Layer 8 of a small transformer language model trained on English Wikipedia (15 layers, counted from 0, width 96). Numbers have three digits each and are written without spaces.
A neuron adds its activation times its output weights to the MLP's output. To switch it off is to set its activation to zero at one token and run the rest of the model.

Output weights of the MLP neurons that the questions are about. A number n stands for (n - 500) times 0.0016.
n9: 426652518311564638563289398565507216632508529327669642557574769205618342497182564385604512333699505436480352394741565497439599445505504319490602521651659584707633227619340365372432569648508405275371660693697421539558675616436445537658470341626589287269505568551375611472463247491809505604
n13: 478496675543645378603586557527520575528335542290687576579555560605647295229667550382469382631289444493465631609173371557446587377342496418462449522191352426488593460875526554503604618449580577482394556652590503473366356365451555492517593544619433440394661306443535530370581387584600522667
n24: 348720500661357615427518581751582347716602303659511483503329585644809164307674461505568545490545529409433410642226553485491699550509471701464558438252295515449484451481467455334543551603326211596317526658606452531577622484577555560541449593474496500674543317280469197576537600503579321565
n62: 488491546743559439408442538431531388385496477515436478401411557421505555519367410348565350540521363437558463733706478472511404390547486380542508544815619526456461484602616243653630591578353592480297542595483475615273647379528450596391695617296430584584364673537469573656510500587590401344
n78: 375371445426341396452490419576509739429653518343476439690507389550425542705529469693620554436273400428588542626470412643490429456519491392531463674597504572600397504517698415466721539632470433538788359642547475370505475412470664243420579401372657553263642261488978649426380271514651338388
n89: 639479325666588595579393441447534735515516628477403545394510326422582697453376723718388682512611545448598509447794379447541469380414570426434664526661630345574394425464463514594244360391493539232712595367254381524427434525472535476504483486587507456616447545467437603488753379307299587396
n121: 502393425470610525626309583444523602408382607470457548495453444640393312500828602664770490491462432400442343454188453519711391511232399431272492640324548331565518539627449539597493576442647303660392387482600551631545572380406546468351723646614441264380476483604571517619564614403461608694
n145: 612587520485477497362571324522762867336560643572399505498475347312436420352575676487555461389654513249355522436602572656724516483371518256393575686690517547447330490438547592572712444485497423621460638404545419394407457484435413470288466586556585512399337503552574447515483742589529459354
n176: 571383388595614572507387481385758493473478520552574337351487541276517529354349410595394558346832456621466466485922494624528447514521417413431312632739587437301385490444612346583475438576813367487556461483420569714535443751389354657396493358517436500469429416507562468515547542425439681461
n206: 474474422563616409360444359594685568483595573718485579385528548352406627505602623279349494472610424545393656454592448431489270372556529492394609292702393507611522500338471601358402681633532397516630699451635458437613391437423532556642416462364458362644395388510715515559446413593573516489
n275: 435506567405511422414325520401680425413530668621505493489464417431455443652390629459504469448442488506510547307584510396534497510634335502568582480551375513281441627471590635288451642786609475466423593502675369563496491420509506511636645704412679534589529512339629435394469610540322442300
n281: 656558345453537467466264531333467563415483509542529576697589478478473545486566513505395360488621317624609592270438409494577414523381381707292682449468359538434484515446616370473647542377663716623527432427497532542538375704551417432473386490581349465631966394414703640319283504577458706229
n292: 466453332564458538511645737375346661566571649546553508541546483544276525518522488652344452536646602712523474563456543544549570379525553404321570392207726436447586409527475441581482578325570412415401389633491512628584256735531468389341671476546316405617615297333528675368560198512485479544
n374: 519565578515574371568355417277536600588419544384577350380494422676599500484694472591564434333428390491567516537282574510636402467357462546495414559503520465609568516460591333353628614413359599736404393512481532484617488654469417388145603391487553484393598580662434441553386638558693705511

Each question names a token from some text and the token that comes next. It shows the activations a of the neurons there, in the order above. A number n stands for (n - 500) times 0.0057.

Then comes g, the gradient of the next token's log-probability with respect to the MLP's output, scaled to length 1. A neuron's effect is roughly proportional to its activation times (output weights . g). A number n stands for (n - 500) times 0.00078.

"cade", then " after"
a: 520496471474749479642486487539485472492483
g: 656610397307531616499325348722424711683459536446486543327324250409287511529708560458560652482703477664498426591600224321637506634433423664434675568494565340288612717482275314374654488441465357621481472484376487346438427535369830518488566369491372641294419632591652507762395574601337642589
Which neuron, switched off, lowers the next token's probability most? n121

"0", then " lb"
a: 551488472500473582470471478493505471499470
g: 349766492351563563286400240590384494823478277644607474543617548511620388672362469480531627465546497372499742483429563502498562313601531322474710277605613407542440495533241721342783500285553660507512392278664618718308466738554506615461389574459676387530648350496508415457546473369507369254
Which two neurons, each switched off alone, lower its probability most, in order? n9, n121

" Georgia", then " Tech"
a: 482510505483474485617472496470618490501470
g: 510604392207432653549582416736538614641466351430555174566440450676432315578488255443508490365485762348484463540490612413426360772515530399538451482456640575541467438541662406365775584368460669370391427794393446620400538604686658610822485467576480139544500528516380647345243618372474523533
Which neuron, switched off, raises the next token's probability most? n275

" and", then " Mo"
a: 507494475491482631470489492470476721492858
g: 520399656429519459719386615464590427407585595339169283366654323586657223552450540460594446591353478378553466412429747643375616458475389438285538445353600406887415472516397432398638512336680591657546603726663483481679566338595422571394443748531524415258413457526528677819523589426405308571
Which neuron, switched off, lowers the next token's probability most? n374

"2", then " |"
a: 474501472498655488484496471474557481500484
g: 860451418594528454556431468602408631586428794585504566545418526390391740409555521492528501610602776389582813417549208460462342661526238553454678411564683691523389361625494468406297331458714431105444651573322356513493412528443303475298467413404412577618430599757550552379470358498551477527
Which neuron, switched off, lowers the next token's probability most? n24

" video", then "s"
a: 484471490498477483608470569479485651471556
g: 730267486667575404558073427430431194487570429441486404622770438473654581673336511537525534590444502438686511561486303498379567375627417631620569285479319768568378545342545590311310581491585493678450625530449484600487460623724562305529523382318473523766596483430203676677614404418433435633
Which two neurons, each switched off alone, lower its probability most, in order? n281, n145

" string", then " players"
a: 470480475500474471558479483486470609476472
g: 337558324398630628559680565687627479431574458428474357772467651288421476451388411502633350310565806406472458487677470321195550792362466653618330618599571313616543583484593432365621111643526648536437515417655562199588562521505290478356563472605458560393331482480733561397550594639420554378
Which neuron, switched off, raises the next token's probability most? n121

" H", then "Cl"
a: 470489494498500625621482474689481621478493
g: 489315356607640342526592643478621256169703382299289405408636548474462586369772498294494538395618434546395629447475288594411516466695408528644583514407397555509428423498379454465620544464440451880770500454508697484286499577265758468748428305541312470420612675538712475562483542605452672494
Which two neurons, each switched off alone, lower its probability most, in order? n206, n281

"t", then "ine"
a: 478479681474486483537646475737582492476472
g: 683540585612462609684587681572306349589538590587617402644493458724637361683374384452854368445451500430488553531461482415729466735625625648523513531327534524448473381271260551720354503374772538545503244556455371426473548394624300569579324463433675348548304537406230233625385639509451336359
Which neuron, switched off, lowers the next token's probability most? n24

"ld", then " disease"
a: 470749471495471622615478480645480710732470
g: 719636494450400157634568560430400588479343448601587349522406724437524518419216376447584225516569354525709604667550426639559367470365705647547363559482599320388492143392417484724647576552464562715501443344602619469417576809597643610358379575492505172502653445498388553535542439296513696488
Which two neurons, each switched off alone, lower its probability most, in order? n281, n292

"3", then ";"
a: 481473480471471490482495589505669519470492
g: 476408354431613743535426550220701556100490586469410525287359270552518503502738273736626443571528366528530598645430505237503418478526553493506349623596566681658365591443452279561479560321636574406583535569513503334598511477280466366338544602505377595608259449679463729655629707443490801441
Which neuron, switched off, lowers the next token's probability most? n176

" early", then "-"
a: 500626485470638859498470497484474488470493
g: 639511785598607382276584490568357280629476425623414690563441412397349666554575476402439367575372545334350446392293228470644601721461472577538500228472477448569474373474339576442674527596503828440721462648543607549314415249612409655693556731305235486639390499528668653384583663482355469562
Which neuron, switched off, lowers the next token's probability most? n13

"k", then " Ka"
a: 500476487472497486474500559630477651935476
g: 430424356493491436592563725372485662459413566334532646492587607263410422601385506484434644523406488481295556420654657407493325526626436462243484339631423305717572820592372465477486389431648340719490527729259466416597636528454661483492551642476419332324432369617708972469467613410562639237
Which neuron, switched off, lowers the next token's probability most? n292

"2", then "CC"
a: 488473557472471495494491742572801471492474
g: 462515410393442447494584402610616240564571223705540375323592895594534520374340564468369487251668452488420433410364544737487662653573705289475566301489592431498309422396475606482675685597491465546582623614612563366328215447570546503574670413606698500441664791443455422143427517441449479607
Which two neurons, each switched off alone, lower its probability most, in order? n275, n24

"2", then "."
a: 512480471475597702481477489471512472477491
g: 670619420621696400448474635602489521449128678633555398496507632732580581448389457419350590570534316707563832441470309539363473624320429458382537610438432478522449615511797486532516330422424652236543470616321309549401371655326326659350321629300624409612278549683463428615631500646327650502
Which neuron, switched off, raises the next token's probability most? n78

" brand", then " name"
a: 494471471489473495473498471470512573472478
g: 303712526582373505397496397717412431620490392502751438586583802364504315441724575457350617433729717588537614553481538415288429699548414560508545637509551346614725702294490309446595366436358511662464253561583467630248586428394550744175488303451463484511488442553544318256630317544472607538
Which neuron, switched off, raises the next token's probability most? n24

",", then " R"
a: 499494499500471494489498478502490659561822
g: 657467214545655535550470393723573487432624392498568334312633645269402421397495334284481533549635406514337472480432330405481341619617421585496273545556636613322603437802466463629631179361530534731489612499399497805353580393397544297603450632495192552781466548476728508493650602579435541647
Which neuron, switched off, raises the next token's probability most? n374

"A", then " receptor"
a: 500470519475499500493471819777592488499480
g: 499492478571640570310622594542349392337368432593669431502576584530525390386804540562340387186454322465636608589438550566451375166369397415488402730516396335396434339435385644874674530592623475682656717420322515681480447512548547253326425619465588533620614570467345233570600628629459712544
Which neuron, switched off, lowers the next token's probability most? n176

"|", then " USA"
a: 500476472488488700499481499487479496490486
g: 552658267371523648435485416553608494677378539241646438313679716437264511614387484249516327207552840478603426432518263366507402373546352617460351639609557561473149546556462589627463563340519603520456665284492474563478562585642453453410529608549589475552780614573534518799668557566362314393
Which neuron, switched off, lowers the next token's probability most? n89

"on", then "nell"
a: 483528471662471490501500732477477488494570
g: 357650600548460681410288555663514507231252363551430393533215403452692518486574469462364526205445574734638671560469375538587647522447367459471501299538466478419582472496426831479549498618464485521433397467543561390259544494531545443521509714842482627479436428438892563227577451349472575835
Which neuron, switched off, lowers the next token's probability most? n13

"ed", then " Part"
a: 500507484551552502472868470476830470490470
g: 498431592375362589575639353391489525169560529318247401582494733533489222575458348388682559455280363442709599588596640725260587561543435451576372481344599395568448385699489239544414357668468670711605379401415396420616522660341619631550662510690373501280585538478671702370356571686661535510
Which neuron, switched off, lowers the next token's probability most? n78